Layer 10 of a small transformer language model trained on English Wikipedia (17 layers, counted from 0, width 64).
In attention head 0, each number of a token's query is one row of weights dot the token's vector x plus its bias. The head spreads its attention over the tokens so far by the softmax of query dot key.

Query weights of the head. A number n stands for n times 0.0035.
q0 (bias -0.044): 58 2 3 -22 2 -6 18 20 7 -16 -28 9 -8 6 6 27 2 22 -1 -5 -24 4 -1 15 -3 -6 -50 2 -17 -4 12 -45 -10 36 19 -23 -2 29 40 -39 -14 15 37 2 65 37 21 8 -17 -19 -14 -48 -20 -32 -26 19 2 37 -77 14 1 -9 6 -7
q1 (bias 0.030): -28 -11 4 19 -3 -23 -9 46 11 12 12 -5 42 -29 1 30 -12 2 -11 3 10 18 -32 2 19 15 -33 -42 -14 -10 2 12 -5 52 8 7 -1 28 12 21 32 2 -6 -14 13 26 -40 56 -45 -8 17 -12 10 -30 11 32 -45 30 -19 13 12 -1 -16 -25
q2 (bias -0.122): -9 41 48 13 -11 -3 -9 -12 26 14 24 -4 -2 25 48 -24 9 -17 13 36 27 4 -32 6 -59 56 -11 0 -3 61 -14 -27 5 26 -19 -4 24 -5 52 39 -25 7 0 10 -50 62 -20 16 -6 -12 -53 -48 19 -40 9 19 -29 49 -48 -5 26 48 -18 -35
q3 (bias 0.061): -18 -22 -6 5 69 26 10 9 -21 0 3 14 19 -15 0 12 -11 16 9 -47 22 39 -36 -52 -70 74 -4 29 17 -30 26 46 -36 17 7 0 15 -12 -35 -1 2 -64 33 -35 -37 38 -11 -9 7 52 51 17 -5 39 66 -39 -9 4 -44 -7 -35 -47 36 -32
q4 (bias -0.048): 12 4 55 2 -67 -22 -11 -2 -22 37 33 -37 16 46 37 61 24 -1 17 -36 -2 1 41 -16 -18 19 -2 -44 -16 32 -28 -12 13 32 -17 17 3 14 -6 -10 1 19 -13 -33 -46 15 -26 24 -28 -8 27 -23 32 -33 26 -5 -79 -6 31 -18 0 -10 15 45
q5 (bias -0.022): 29 -16 -31 34 -29 -27 -21 -9 14 -7 40 -10 29 16 -15 38 -6 -15 54 2 4 13 -4 15 6 8 22 27 -12 -16 20 -7 -5 17 17 12 -1 6 -43 27 26 -14 -11 1 3 -30 -18 18 -41 -5 10 -5 -29 18 -7 29 -49 11 0 -6 -26 0 11 -13
q6 (bias -0.029): -29 33 69 -2 -30 15 29 -36 36 33 18 -30 26 -13 24 -43 45 1 6 -46 -21 61 13 10 -16 28 26 53 15 -2 4 36 -13 -17 0 43 -35 -2 4 -42 20 -37 -2 -24 4 28 -1 -28 -3 -28 -14 -3 22 5 -4 57 -6 -28 21 28 8 5 4 58
q7 (bias 0.131): -16 -59 6 29 47 -69 -59 49 -64 -46 -21 14 -7 13 10 57 13 47 11 16 -11 -13 10 28 46 -13 -15 10 7 -20 40 26 -13 24 -18 -26 -34 -19 -36 -3 31 8 -4 32 38 35 18 -63 23 -2 28 -27 -16 13 -28 -5 -38 -33 37 11 32 0 3 28
q8 (bias -0.023): 50 2 -29 -2 7 15 -7 -15 39 60 -37 30 -19 -47 22 14 -32 -11 -10 18 -22 -72 -35 -20 -21 18 -39 8 -14 -29 -12 35 -17 -14 24 -30 0 29 -4 -35 33 -20 57 66 -16 -67 -2 14 23 35 -27 -52 -4 15 -17 3 -23 14 -16 20 16 -17 -35 -7
q9 (bias -0.071): 7 -5 38 47 -13 -5 -36 -38 16 -13 -62 -25 -2 -7 -40 -29 61 -34 28 -14 -22 -8 26 16 0 3 -27 19 -14 22 21 -63 16 -43 23 -17 16 47 37 -3 -35 -32 57 10 -24 28 19 14 -8 15 -25 -1 -66 -35 51 -6 40 -7 -4 7 -1 -62 -55 57
q10 (bias -0.073): -22 -9 -39 -22 43 22 17 6 -30 32 34 -62 -33 47 -59 16 8 -36 45 3 -5 22 -12 -26 -46 32 -18 39 13 53 -9 -8 2 -33 5 54 -1 4 45 -40 -17 -32 -48 9 17 38 34 -16 25 14 -8 -22 -51 -1 1 39 -21 12 28 -14 18 -13 -32 49
q11 (bias 0.001): -49 27 -3 -33 -27 13 32 27 33 -12 -27 9 6 -24 38 -21 7 -35 70 -72 21 17 27 31 18 13 -4 18 5 -10 -4 -21 38 -15 -26 0 -5 -81 -12 19 -5 -61 -26 -1 -7 1 39 25 7 9 -7 24 -87 16 8 -5 20 17 -12 -22 7 -9 4 -43
q12 (bias 0.091): 1 -11 -12 -48 6 -2 -1 43 3 20 19 62 19 -21 -5 -8 -23 3 25 25 -16 42 -32 18 50 -43 -16 -13 -16 -33 19 -7 -22 82 -24 1 -4 35 -5 -23 23 0 11 -14 -2 -4 -4 -34 11 22 51 1 12 -12 -12 -60 -19 -16 -10 18 -3 4 -48 -69
q13 (bias -0.042): -14 38 -27 -14 18 17 6 20 19 -8 -29 -38 -10 -17 3 19 29 15 -52 37 38 -81 -58 -28 3 -20 -36 12 -67 -15 6 6 16 -14 18 -29 25 83 35 15 -20 -39 -5 -14 1 -2 5 7 -3 13 -24 -5 -46 47 11 36 35 57 -30 -47 -4 -60 -14 21
q14 (bias -0.061): 11 -21 -6 -21 34 52 -8 -61 -18 9 -17 -36 5 -19 -5 -22 5 0 12 -22 45 7 22 -25 -27 -45 -37 -14 -70 -11 -16 9 49 7 -25 13 -9 45 17 4 -17 -24 -5 10 -24 14 7 -13 -37 -17 5 46 -25 -17 14 -10 18 27 -13 35 -29 -23 -11 56
q15 (bias 0.016): 22 29 0 -12 -5 -20 -67 -37 -31 -56 58 -87 -4 -29 -3 62 -40 73 1 -9 -20 40 -24 -45 -11 -30 64 20 37 -16 -17 92 26 -36 -17 -30 -10 -39 -27 -23 -37 16 -52 -49 -10 6 10 -25 25 16 4 -53 29 -9 21 0 -21 71 9 -5 36 34 -29 11
q16 (bias -0.092): 34 27 25 9 -11 20 -8 -87 -36 5 24 8 15 39 19 10 31 -21 6 -27 21 -11 -21 -8 -47 7 16 10 31 2 -3 -50 -19 -19 -1 -40 -1 -68 8 30 0 63 15 -56 46 1 -12 15 49 -33 -18 26 34 -24 64 -25 7 -40 5 2 24 -31 -38 -1
q17 (bias 0.067): 19 -21 13 45 9 59 1 3 3 -11 -28 48 -42 -5 61 44 -14 51 5 -17 42 1 -46 57 -5 -28 -28 36 62 -26 8 42 -9 3 -48 4 -7 -23 30 -22 -32 3 -14 -3 -59 15 -32 -39 20 7 26 23 -2 26 -22 -6 31 53 1 -2 -8 27 -7 43
q18 (bias -0.085): -16 33 49 -45 -22 25 -52 -45 1 70 5 -23 -35 3 20 -49 42 -82 10 72 18 6 -5 30 28 2 6 34 -37 -12 12 30 4 83 -7 42 -4 -48 33 42 -19 -44 -34 48 22 24 -15 0 -22 -14 1 5 -9 -39 23 -45 35 -10 -63 -20 -47 33 4 23
q19 (bias 0.012): -15 -25 -4 5 9 16 3 -15 33 18 44 35 -5 29 -11 -30 64 -28 10 -30 -42 17 22 0 -15 -19 22 7 26 -15 -71 -5 -8 -3 6 30 37 27 -14 29 9 53 80 -30 -7 35 62 -24 27 60 19 -33 -17 -39 21 -51 -13 9 61 -48 -14 -21 -3 -5
q20 (bias -0.115): -28 46 1 44 -29 0 -31 -79 7 40 -48 -31 73 17 43 17 -6 -11 -15 -12 45 19 -42 27 18 25 -15 -14 6 34 -60 -34 2 27 17 -10 59 -8 7 -15 -8 -1 33 7 -59 -9 10 53 -49 20 -46 -16 -27 9 55 9 2 58 -94 45 -9 2 5 12
q21 (bias -0.026): -2 17 -8 -49 63 -6 -30 -22 11 4 11 -17 -35 14 25 20 26 1 -14 1 -15 12 -9 -22 0 -19 1 50 19 -47 10 12 9 -17 24 1 -8 -11 14 -25 -28 -23 -47 -12 30 -9 25 10 19 -40 -7 14 9 65 7 58 -14 -5 23 -26 6 -27 -58 55
q22 (bias 0.030): 11 -52 18 14 -1 7 -10 -6 -47 2 -17 -12 30 16 21 -4 38 1 6 10 -32 44 -27 5 -25 63 17 25 31 34 -30 35 23 -6 -16 -19 -1 -52 40 1 10 9 -15 18 -28 -21 18 8 21 -16 -12 -41 -32 -7 -54 64 -26 -24 17 -46 -6 -21 32 3
q23 (bias -0.031): -27 -17 40 22 -42 -8 -18 -28 -35 10 34 -14 11 -4 -1 -24 34 26 -52 -54 -3 0 1 25 -65 8 34 8 11 23 -14 9 -20 -23 11 48 54 -28 34 7 31 5 -25 -41 28 19 -4 -14 50 -18 -22 9 -15 -11 34 5 -44 17 4 -28 41 -31 17 -25
q24 (bias 0.044): -50 -22 42 -20 -21 29 -5 15 17 -7 11 -3 -32 41 15 -22 -18 7 41 -25 -27 43 27 32 -26 0 7 4 -30 16 -20 30 0 -36 -26 2 -23 -32 27 -38 55 1 32 27 4 -15 -37 -41 -61 -23 -5 4 31 -12 -7 22 -15 -7 -10 15 39 31 -48 11
q25 (bias 0.045): -2 -30 -23 -5 5 -29 -16 13 -30 -33 59 -23 5 18 -18 13 5 32 -48 11 -56 -29 -30 -32 -38 1 32 16 71 23 16 0 8 37 48 41 11 -45 5 3 15 -12 13 12 1 -30 -79 24 23 21 24 20 3 27 -42 -15 -49 -17 10 -24 -20 -46 33 -33
q26 (bias -0.010): 43 -9 -4 -25 16 -5 17 -4 28 -9 -10 -4 3 -57 23 -42 7 5 27 27 9 11 23 16 -1 -8 47 67 -23 22 31 34 -13 27 7 12 36 30 -33 2 20 -32 2 -6 -15 5 -6 -45 25 16 3 24 -37 -73 53 -9 5 26 -39 -34 -16 -11 40 21
q27 (bias -0.088): 17 54 3 -21 2 59 -31 -23 22 93 -45 11 -29 -39 -49 -1 -66 1 33 24 9 -75 -46 -13 1 46 26 -36 -7 -6 -23 -41 4 12 -20 -15 24 -8 -12 7 -34 -7 37 22 -5 -1 11 16 -2 4 26 10 -12 16 32 -40 3 38 27 9 30 -30 -50 -3
q28 (bias -0.116): -43 37 -12 36 38 -5 -1 -26 -17 38 -44 -11 1 -22 -35 -31 27 7 18 10 -27 35 2 53 -33 -33 32 13 -37 14 -54 2 26 9 13 34 32 12 -48 15 -37 14 -30 84 -13 -28 11 -6 -16 33 -17 -6 -58 58 -25 -7 12 -5 -7 13 -54 -14 -27 23
q29 (bias 0.073): -18 -65 -47 20 -28 -14 -16 11 51 1 27 -2 21 -5 3 10 35 40 12 33 -3 66 24 57 33 26 -33 -29 -7 -46 -25 -18 41 -29 -34 18 -85 -31 -35 -7 -7 29 -27 -8 -11 -32 25 3 5 -13 27 -26 -7 -1 -4 45 30 -49 32 32 1 -18 -12 47
q30 (bias -0.100): -8 44 -40 19 11 -28 68 -26 1 27 -24 -26 -2 -28 -7 24 -25 -37 -5 -3 -12 38 -18 -30 7 0 36 25 42 57 -44 -5 48 15 -12 3 33 31 21 -34 -29 28 -52 -15 11 19 -20 -31 -6 -27 -15 -70 -9 9 21 36 -43 19 -49 10 -61 -21 -10 -1
q31 (bias -0.112): 40 3 53 -10 -45 -24 10 -13 -16 13 -15 16 -19 -21 -22 -30 9 4 15 -15 -45 -9 5 13 -53 4 25 -4 9 16 -26 -45 -12 -23 16 34 18 -52 52 68 -3 21 -24 13 -11 -18 46 13 42 -4 -48 -13 66 61 18 25 30 32 6 -26 -2 8 -1 4

Each question shows a short text with each token's key, already scaled and adjusted for position as the last token sees it. A number n stands for n times 0.0074.

Then comes the last token's vector x. A number n stands for n times 0.044.

0 " department": -6 -5 -28 24 5 -14 6 -33 -8 35 13 -2 -16 -11 -1 -60 33 -9 -13 32 6 11 -14 14 -13 19 -34 8 -40 -15 -21 13
1 ",": -17 -1 0 25 18 -21 28 -62 -17 24 20 0 -14 -11 3 -41 65 -26 -10 26 33 30 1 62 -26 30 -48 25 5 -16 -10 43
2 " followed": -22 13 12 29 0 -15 37 -55 -12 15 -11 -4 8 -25 -35 -25 50 -5 -5 40 19 10 -5 39 -26 16 -14 11 -4 -30 14 27
3 " by": -40 17 -2 47 3 -37 29 -46 -10 11 11 22 -10 -12 -15 -40 51 -13 -3 13 14 31 -8 49 -13 -5 -37 25 -6 -21 3 37
4 " other": -39 0 -2 34 -7 -47 40 -44 -21 13 26 21 -11 -2 2 -2 50 -7 -18 42 3 49 -5 58 -11 3 -27 15 13 -12 8 32
5 " as": -17 13 13 26 8 -47 39 -58 -6 23 31 16 -7 -10 0 -12 50 -22 30 20 16 50 -7 52 -12 -17 -25 37 5 -33 -4 33
6 "s": -23 11 7 59 -9 -42 51 -47 -27 14 35 42 3 -22 1 -16 58 -8 30 13 41 55 1 72 -12 -2 -15 32 16 -36 21 29
7 "ign": -23 -2 12 -5 11 -24 58 -65 -25 27 32 41 -27 -10 16 -15 64 -12 18 32 16 79 -31 63 20 -18 -11 29 23 -9 -7 34
x: -55 -20 0 -51 -12 -25 -11 14 11 -1 -2 35 34 18 -26 24 -35 4 4 -9 -29 16 -17 -6 25 20 -12 -1 58 -21 20 38 -4 -44 -3 46 -51 -40 -20 -22 16 -25 -10 -24 -3 17 23 -57 48 15 -12 32 -10 46 -15 3 1 -3 16 0 38 21 -5 26
Which two tokens does the last token look at most, in order? 4 " other", 3 " by"

0 " market": -12 -1 -29 20 3 -11 10 -33 -11 33 10 1 -18 -11 2 -55 31 -4 -14 29 6 12 -10 14 -12 18 -37 5 -35 -9 -20 11
1 "s": -3 19 16 35 14 -35 32 -46 -31 8 14 15 -4 -24 5 -40 49 -16 1 23 35 20 2 73 -4 12 -47 20 -2 -33 0 28
2 ",": -19 2 5 19 20 -23 37 -65 -18 22 21 6 -19 -10 9 -38 60 -20 -15 21 31 34 6 65 -9 22 -54 24 9 -8 -12 42
3 " and": -20 8 7 9 18 -10 36 -56 -37 9 21 6 2 -16 -9 -26 66 -26 8 5 22 48 -26 53 -12 11 -35 15 21 -45 -5 38
4 " increased": -15 8 23 11 3 -22 42 -56 -18 10 6 13 -8 -7 -39 -1 47 1 -14 25 20 30 -1 51 -6 18 -35 17 7 -27 12 32
5 " education": -6 -17 5 -5 0 -26 29 -60 -18 16 22 12 -18 -3 -17 -5 45 -5 -19 34 3 45 -26 48 7 4 -36 17 21 -26 -3 50
6 " funding": -13 -4 15 -1 8 -21 34 -57 -20 7 11 11 -21 -7 -19 -7 50 -9 -7 33 15 44 -5 58 4 7 -41 21 16 -27 -7 40
7 ".": -24 -7 2 24 -1 -20 16 -41 0 -4 34 17 -19 10 -5 -15 40 11 -14 -2 30 43 -2 55 -25 25 -48 36 -4 -13 -14 30
x: -19 -44 -31 -18 10 0 15 21 -9 -45 11 0 3 33 -18 15 -23 37 12 -8 -21 6 -25 -5 3 16 12 -11 63 -24 15 -2 -58 -17 -17 -21 -7 -14 -18 7 27 -42 -29 -72 -14 38 -7 12 50 24 20 19 -2 42 -28 14 10 10 -18 35 36 23 32 -7
To which token does the last token give the most attention? 7 "."

0 " Le": -14 1 -37 14 2 -12 2 -38 6 34 10 -6 -8 4 6 -65 27 -17 -6 30 20 15 -19 -4 -31 12 -39 19 -32 -6 -13 10
1 "ar": -8 1 -11 -4 7 -11 14 -42 9 37 7 14 13 19 6 -66 42 -27 22 32 43 42 -26 15 -32 -6 -29 32 32 -19 13 15
2 " campaign": -19 12 5 20 20 -4 17 -44 -19 13 12 -5 14 5 -10 -54 42 -20 5 60 26 25 -36 29 -22 11 -37 27 19 -23 0 8
3 "ed": -18 16 14 36 5 -19 37 -62 -4 4 -23 4 2 7 -16 -26 50 -9 -14 34 44 21 -9 55 -24 11 -46 32 7 -35 6 45
4 " on": -35 11 -7 28 8 -23 35 -48 -16 16 -4 6 -13 7 -4 -40 44 -7 -2 31 30 26 -12 42 -10 -3 -45 10 -1 -23 -8 18
5 " greater": -35 -13 4 15 -3 -45 42 -48 -6 26 21 32 -21 20 -11 -4 35 12 -22 56 14 39 -1 58 12 -13 -36 18 23 -7 -10 35
6 " city": -23 -2 16 10 15 -42 38 -53 -3 12 36 38 -25 -6 0 -12 30 -14 -5 40 16 41 -23 34 13 -20 -40 29 19 -13 3 22
7 " control": -32 1 20 13 8 -24 33 -53 -6 12 6 36 4 -5 -12 -25 45 0 23 37 26 31 -7 50 10 -4 -33 32 30 -28 -19 15
x: -58 1 8 -22 21 -13 20 22 -2 -15 -30 31 12 -2 -38 13 -4 42 -21 -21 6 40 -28 20 6 20 -13 -5 53 -9 6 16 -11 -43 9 -19 -25 -52 4 -36 19 4 -3 -59 -13 -4 -1 7 56 27 26 34 -22 37 -27 -18 -23 -33 33 -17 42 25 -1 22
To which token does the last token give the most attention? 5 " greater"

0 "ack": -11 5 -32 15 4 -9 8 -38 -7 34 11 -5 -15 -6 3 -68 27 -19 -18 30 10 7 -12 11 -20 22 -39 0 -38 -4 -14 7
1 "down": -13 12 18 -5 34 -15 24 -47 -17 28 8 5 -14 -2 3 -40 52 -20 -17 51 27 27 -17 39 2 5 -51 15 14 -14 -8 22
2 " on": -36 11 -13 25 10 -19 36 -45 -14 26 1 0 -22 9 0 -40 40 -12 -14 35 31 24 1 47 -15 7 -45 2 4 -22 -8 17
3 " illegal": -38 -5 3 1 5 -33 44 -53 -1 18 25 32 -20 17 2 -6 21 3 -16 56 15 43 -6 52 -1 1 -43 8 24 -8 -5 39
4 " ": -2 -7 11 9 -1 -32 41 -79 -6 13 52 23 -33 13 21 -1 30 -26 -14 36 24 53 1 71 -9 -3 -31 9 33 -24 19 43
5 "ga": 2 7 28 -2 26 -19 43 -62 6 9 15 27 -16 -10 -2 -9 38 -29 5 33 34 38 21 34 -6 11 -19 25 7 -12 11 12
6 "mb": -14 5 16 -23 4 -7 39 -52 2 12 6 11 -8 15 17 -28 38 -26 -3 33 23 61 3 40 -7 25 -41 12 39 -13 21 16
7 "ling": -11 20 28 -5 33 -20 40 -43 -4 15 15 7 1 1 -1 -7 35 -17 -17 48 26 55 -7 46 7 13 -38 5 28 -19 28 17
x: -58 -15 14 -21 23 -22 13 63 4 -8 -30 35 6 28 -16 21 -15 28 -17 -12 -38 45 -45 0 11 2 -15 -36 50 15 -12 26 -14 -13 -19 -22 -34 -18 6 -11 3 23 -12 -16 -14 10 19 -23 17 40 -4 27 -30 31 -37 -1 -16 -24 57 -31 56 5 -4 14
Which two tokens does the last token look at most, in order? 3 " illegal", 0 "ack"

0 "\n": -16 3 -35 31 3 -10 -2 -33 -6 25 14 4 -13 8 2 -45 33 -3 -8 15 11 22 -25 9 -27 24 -27 14 -40 -7 -11 6
1 "|": -2 4 -19 19 0 -34 -12 -42 30 10 -2 -24 -4 40 -6 -37 29 -13 -8 0 28 18 -20 -11 -58 25 -52 57 -12 -19 5 29
2 " ": 32 -4 -13 21 -44 -39 -16 -52 44 34 25 -26 -2 63 6 -60 37 -27 -16 21 38 16 -34 -7 -76 -5 -38 49 26 -32 32 30
3 " |": 4 10 -9 29 -17 -33 -5 -46 50 19 14 -23 12 52 -16 -31 26 -24 2 8 22 27 -34 -7 -58 10 -41 67 13 -20 17 19
4 " Conservative": -25 -9 -15 4 -21 -13 -10 -47 28 6 9 22 26 35 -3 -63 29 -19 8 10 21 29 -72 -19 -23 -25 -38 53 39 2 -2 8
5 " |": -18 13 -1 29 14 -32 2 -46 -3 2 12 -5 5 37 -2 -18 35 -14 16 7 23 32 -42 26 -32 13 -51 54 11 -21 -1 23
6 " Steve": -21 12 -19 5 14 -13 -1 -54 33 18 10 37 31 17 24 -62 29 -5 20 27 29 48 -37 3 -24 -19 -28 38 21 -1 -3 6
7 " Nick": -20 9 -12 -35 25 -17 2 -49 13 28 20 12 18 7 21 -58 49 -41 39 43 33 54 -42 13 -55 -9 -32 49 41 6 7 6
x: -39 2 -20 -34 47 -31 9 24 13 7 2 30 39 6 -22 31 -2 -5 17 27 -16 -2 -36 -7 63 0 -52 -16 26 -32 30 -5 -26 12 10 12 -33 -54 -25 11 -19 14 -16 -30 -28 22 13 -29 19 13 51 19 -18 24 -20 0 -18 -62 24 12 13 18 3 36
Which two tokens does the last token look at most, in order? 0 "\n", 4 " Conservative"

0 " ": -7 -3 -34 16 0 -13 10 -41 -3 28 17 -3 -17 -1 1 -46 28 -8 -12 16 6 21 -18 9 -21 15 -31 12 -35 -2 -8 17
1 " |": -23 8 11 27 9 -35 43 -52 -15 15 26 9 -12 12 -13 1 29 -16 6 -14 22 40 -13 33 -15 13 -31 31 1 -8 10 28
2 " Candidate": -37 -4 -6 -17 8 -7 17 -43 -11 24 25 23 -12 29 26 -8 34 7 7 15 46 44 -66 12 -8 -35 -37 30 28 22 -14 8
3 " |": -31 3 -10 28 21 -28 24 -22 -16 11 11 4 -17 6 4 36 7 23 8 -9 31 8 -23 22 -1 -15 -21 42 -8 -5 -5 23
4 " Votes": -28 -18 -17 6 24 -9 0 -31 -12 40 18 33 -9 13 30 -13 46 4 -11 9 58 8 -67 2 -1 -35 -27 41 1 19 -22 -4
5 " |": 3 25 12 30 40 -41 11 -17 -18 12 16 -11 0 18 10 47 29 17 14 -36 33 18 -52 16 13 -6 -2 42 -51 -30 6 -2
6 " ": 16 2 -4 31 17 -33 20 -53 -12 36 28 29 -4 26 27 23 41 1 -6 -16 61 9 -62 20 1 -46 16 22 -21 -21 10 -11
7 "%": 11 -31 -16 5 9 -22 18 -35 3 51 9 25 6 38 23 6 29 7 -2 -1 33 28 -80 4 15 -45 6 32 2 5 -25 -17
x: 7 11 15 -15 9 -39 -23 47 19 -46 -10 -29 46 5 26 15 -61 19 18 14 -21 -11 -23 16 50 40 -31 -2 -19 -31 18 -12 -26 -45 34 -17 -27 -25 0 -23 47 -10 6 -56 32 1 -15 -14 4 17 6 31 -31 14 10 -6 -6 34 -2 19 23 29 -22 15
Which two tokens does the last token look at most, in order? 5 " |", 7 "%"

0 "z": -8 7 -33 25 5 -11 -1 -39 -11 31 11 -1 -10 -1 9 -62 31 -13 -5 20 13 10 -22 8 -23 22 -26 11 -38 -13 -13 3
1 "enberg": -21 18 -4 14 23 -5 9 -52 -9 19 -5 21 6 -21 8 -65 53 -34 4 32 29 22 -36 22 -9 12 -14 21 2 -28 -3 6
2 " began": -7 32 19 57 2 -9 17 -42 -16 -2 -6 -1 -4 -18 -24 -31 40 -2 -28 33 19 8 15 48 -19 35 -29 6 -41 -33 1 14
3 " his": -4 10 -16 31 6 -29 33 -59 -9 9 2 -6 2 2 -11 -19 39 -8 -32 55 7 45 10 53 -30 27 -30 -3 -29 -26 7 42
4 " career": -12 -10 16 21 10 -23 20 -62 -16 20 23 -1 -17 5 -9 -19 58 -6 0 59 10 50 -6 44 -19 20 -31 25 12 -28 3 52
5 " as": -11 15 6 38 3 -38 23 -53 -2 12 9 2 -5 -11 -18 -30 47 -20 13 25 4 27 2 49 -30 2 -35 31 -14 -33 -16 43
6 " an": -26 -4 -30 37 -3 -38 28 -49 -5 13 -2 16 1 -6 -11 -17 37 -3 -4 16 3 42 7 41 -35 15 -27 22 -20 -21 6 29
7 " assistant": -29 -18 -10 22 -10 -24 15 -49 -16 21 13 20 -5 8 -31 -37 47 -18 15 42 0 52 2 28 -37 14 -27 43 22 -30 3 48
x: -30 -13 11 -15 14 -28 21 29 22 -27 -10 50 20 13 -19 21 -2 1 -28 -7 -10 27 -44 8 18 21 -8 34 40 -35 39 4 -44 -36 0 -1 -35 -48 -10 -12 15 2 -32 -24 -4 9 55 -10 42 47 20 24 7 43 -48 -10 1 -46 2 -37 -12 1 5 19
Which two tokens does the last token look at most, in order? 6 " an", 3 " his"

0 " a": -2 -1 -38 21 -6 -20 8 -30 -6 36 15 -5 -17 3 -6 -49 20 -6 -19 19 0 20 -1 8 -21 21 -37 1 -43 -5 -10 18
1 " Jewish": -7 -11 -10 5 11 -36 30 -54 -10 33 21 16 -14 10 -5 -48 35 -24 -12 31 9 46 -6 20 -25 8 -33 6 20 -4 6 46
2 " family": -2 -11 3 3 8 -47 17 -50 5 29 36 15 -9 8 5 -46 38 -13 -2 56 14 43 -12 34 4 -10 -41 37 15 -8 1 33
3 ",": -5 2 16 14 17 -37 26 -71 -14 7 30 -1 -13 -3 2 -39 64 -27 -3 19 29 38 8 58 -17 22 -57 34 13 -16 -2 53
4 " the": -16 -18 -12 9 17 -44 23 -58 -33 8 13 15 9 -22 -14 -41 73 -19 3 11 10 38 -24 34 -12 15 -42 28 -9 -19 8 50
5 " son": -41 -13 5 14 -6 -29 15 -60 -2 -2 20 13 4 3 -29 -42 47 -29 7 54 15 33 -9 25 -26 12 -31 38 10 -13 13 30
6 " of": -14 10 8 10 5 -43 26 -64 -15 -7 26 23 10 -2 6 -56 54 -3 20 8 27 52 -30 41 -14 -10 -54 37 23 -14 15 55
7 " Anne": -30 5 -2 -1 11 -40 23 -51 11 16 43 14 0 -2 11 -32 35 -11 24 51 6 51 -30 28 -1 -16 -22 27 13 -14 6 19
x: -71 -23 -4 -24 34 -10 24 18 23 -6 20 7 16 19 -6 49 3 11 -7 10 -36 -4 -46 31 46 -3 -46 13 51 -13 -1 5 -31 -4 4 22 2 -80 -22 4 30 -18 1 -36 -26 -8 14 -20 41 28 10 30 -23 -18 -44 9 -6 -13 19 -2 3 17 -12 42
Which token does the last token look at most, and with what share of its attention? 0 " a", with about 50%

0 " Price": -17 8 -31 22 4 -7 5 -33 -8 34 10 -2 -15 -2 6 -62 26 -14 -10 29 14 9 -9 8 -19 15 -37 2 -37 -7 -19 2
1 " |": -33 11 -4 55 20 -30 32 -41 -35 19 10 12 -25 0 0 -15 41 -4 -1 2 29 20 7 51 -22 23 -37 21 -16 -8 -11 25
2 " ": -15 -4 -8 44 -2 -27 43 -74 -33 33 22 55 -19 6 21 -35 51 -15 9 11 42 26 -23 51 -9 -31 -10 19 11 -19 -2 25
3 "7": -23 -22 -6 30 19 -10 51 -72 1 18 6 56 -18 -9 29 -36 37 -16 14 16 40 19 -19 15 1 -32 14 29 19 -2 6 15
4 "2": 3 -1 27 13 25 -15 42 -73 -4 2 -5 20 -17 -9 47 -18 52 -36 39 2 38 19 -41 32 8 -28 -2 32 2 -24 -12 1
5 "9": 20 7 32 16 35 -25 38 -63 9 16 -7 7 -14 9 61 -15 50 7 21 17 38 30 -38 22 15 -31 -4 24 -16 -18 -16 13
6 " |": -12 15 37 28 31 -54 36 -55 -25 13 12 8 -18 -6 11 -3 68 6 27 -5 19 33 -14 51 13 4 -31 40 -27 -23 -16 31
7 " ": 7 -1 26 21 4 -45 49 -84 -28 22 18 58 -14 -2 24 -23 68 -4 24 -1 36 33 -29 51 15 -44 -6 30 5 -29 0 30
x: -20 12 -5 -84 -23 13 8 28 44 -49 -9 25 15 6 10 -15 -31 -4 6 -27 9 25 -17 29 28 22 -14 10 55 -42 15 -14 -8 -27 4 -23 -29 -57 -2 -35 3 -39 -4 -26 -24 -8 3 -17 37 -4 15 43 20 4 -10 -2 32 12 38 7 33 13 24 23
To which token does the last token give the most attention? 1 " |"

0 "is": -9 6 -30 21 8 -10 5 -44 -9 33 15 -1 -10 -3 5 -66 26 -16 -6 24 16 9 -21 8 -16 18 -30 7 -33 -9 -16 6
1 "ers": -2 14 -3 29 31 -20 26 -52 -18 30 8 17 9 -27 -2 -67 43 -36 15 34 31 21 -34 44 0 8 -27 18 -4 -33 -8 10
2 "\".": -14 11 -7 43 13 -20 17 -43 -7 14 32 8 -8 4 8 -35 38 14 -9 12 16 30 -10 52 -21 34 -28 19 -26 -12 -14 10
3 " He": -7 28 -16 27 16 -7 19 -47 -12 5 17 9 -8 -10 4 -31 50 -35 -16 16 28 36 -14 48 -22 17 -15 9 -36 -47 10 7
4 " served": -34 19 3 62 10 -5 18 -31 -17 -10 -19 0 -2 -30 -41 -12 54 -12 -11 38 0 5 9 48 -31 28 -6 10 -34 -34 14 14
5 " as": -22 13 1 57 -10 -40 23 -48 -19 12 2 26 -11 -9 -13 -27 48 -15 14 26 3 28 -2 47 -33 -13 -23 35 -13 -31 -16 42
6 " a": -40 -22 -28 33 -9 -47 28 -46 -35 11 4 36 -1 -4 -20 -5 55 1 2 25 7 48 18 46 -20 1 -31 27 -11 -24 -3 41
7 " campaign": -20 -7 5 37 -10 -10 24 -52 -29 13 24 14 -19 4 -34 -38 54 -15 1 46 1 54 -2 32 -34 25 -28 28 14 -27 5 38
x: -38 -28 4 -15 11 -1 12 25 37 -36 -18 63 39 -11 -9 11 19 16 -31 -8 -8 27 -36 0 1 24 -14 10 40 -22 35 9 -28 -49 -10 -6 -47 -45 -1 -18 3 -2 -18 -25 -1 17 13 -40 68 41 9 8 12 70 -7 0 -6 -27 -2 -25 9 -1 14 -17
To which token does the last token give the most attention? 6 " a"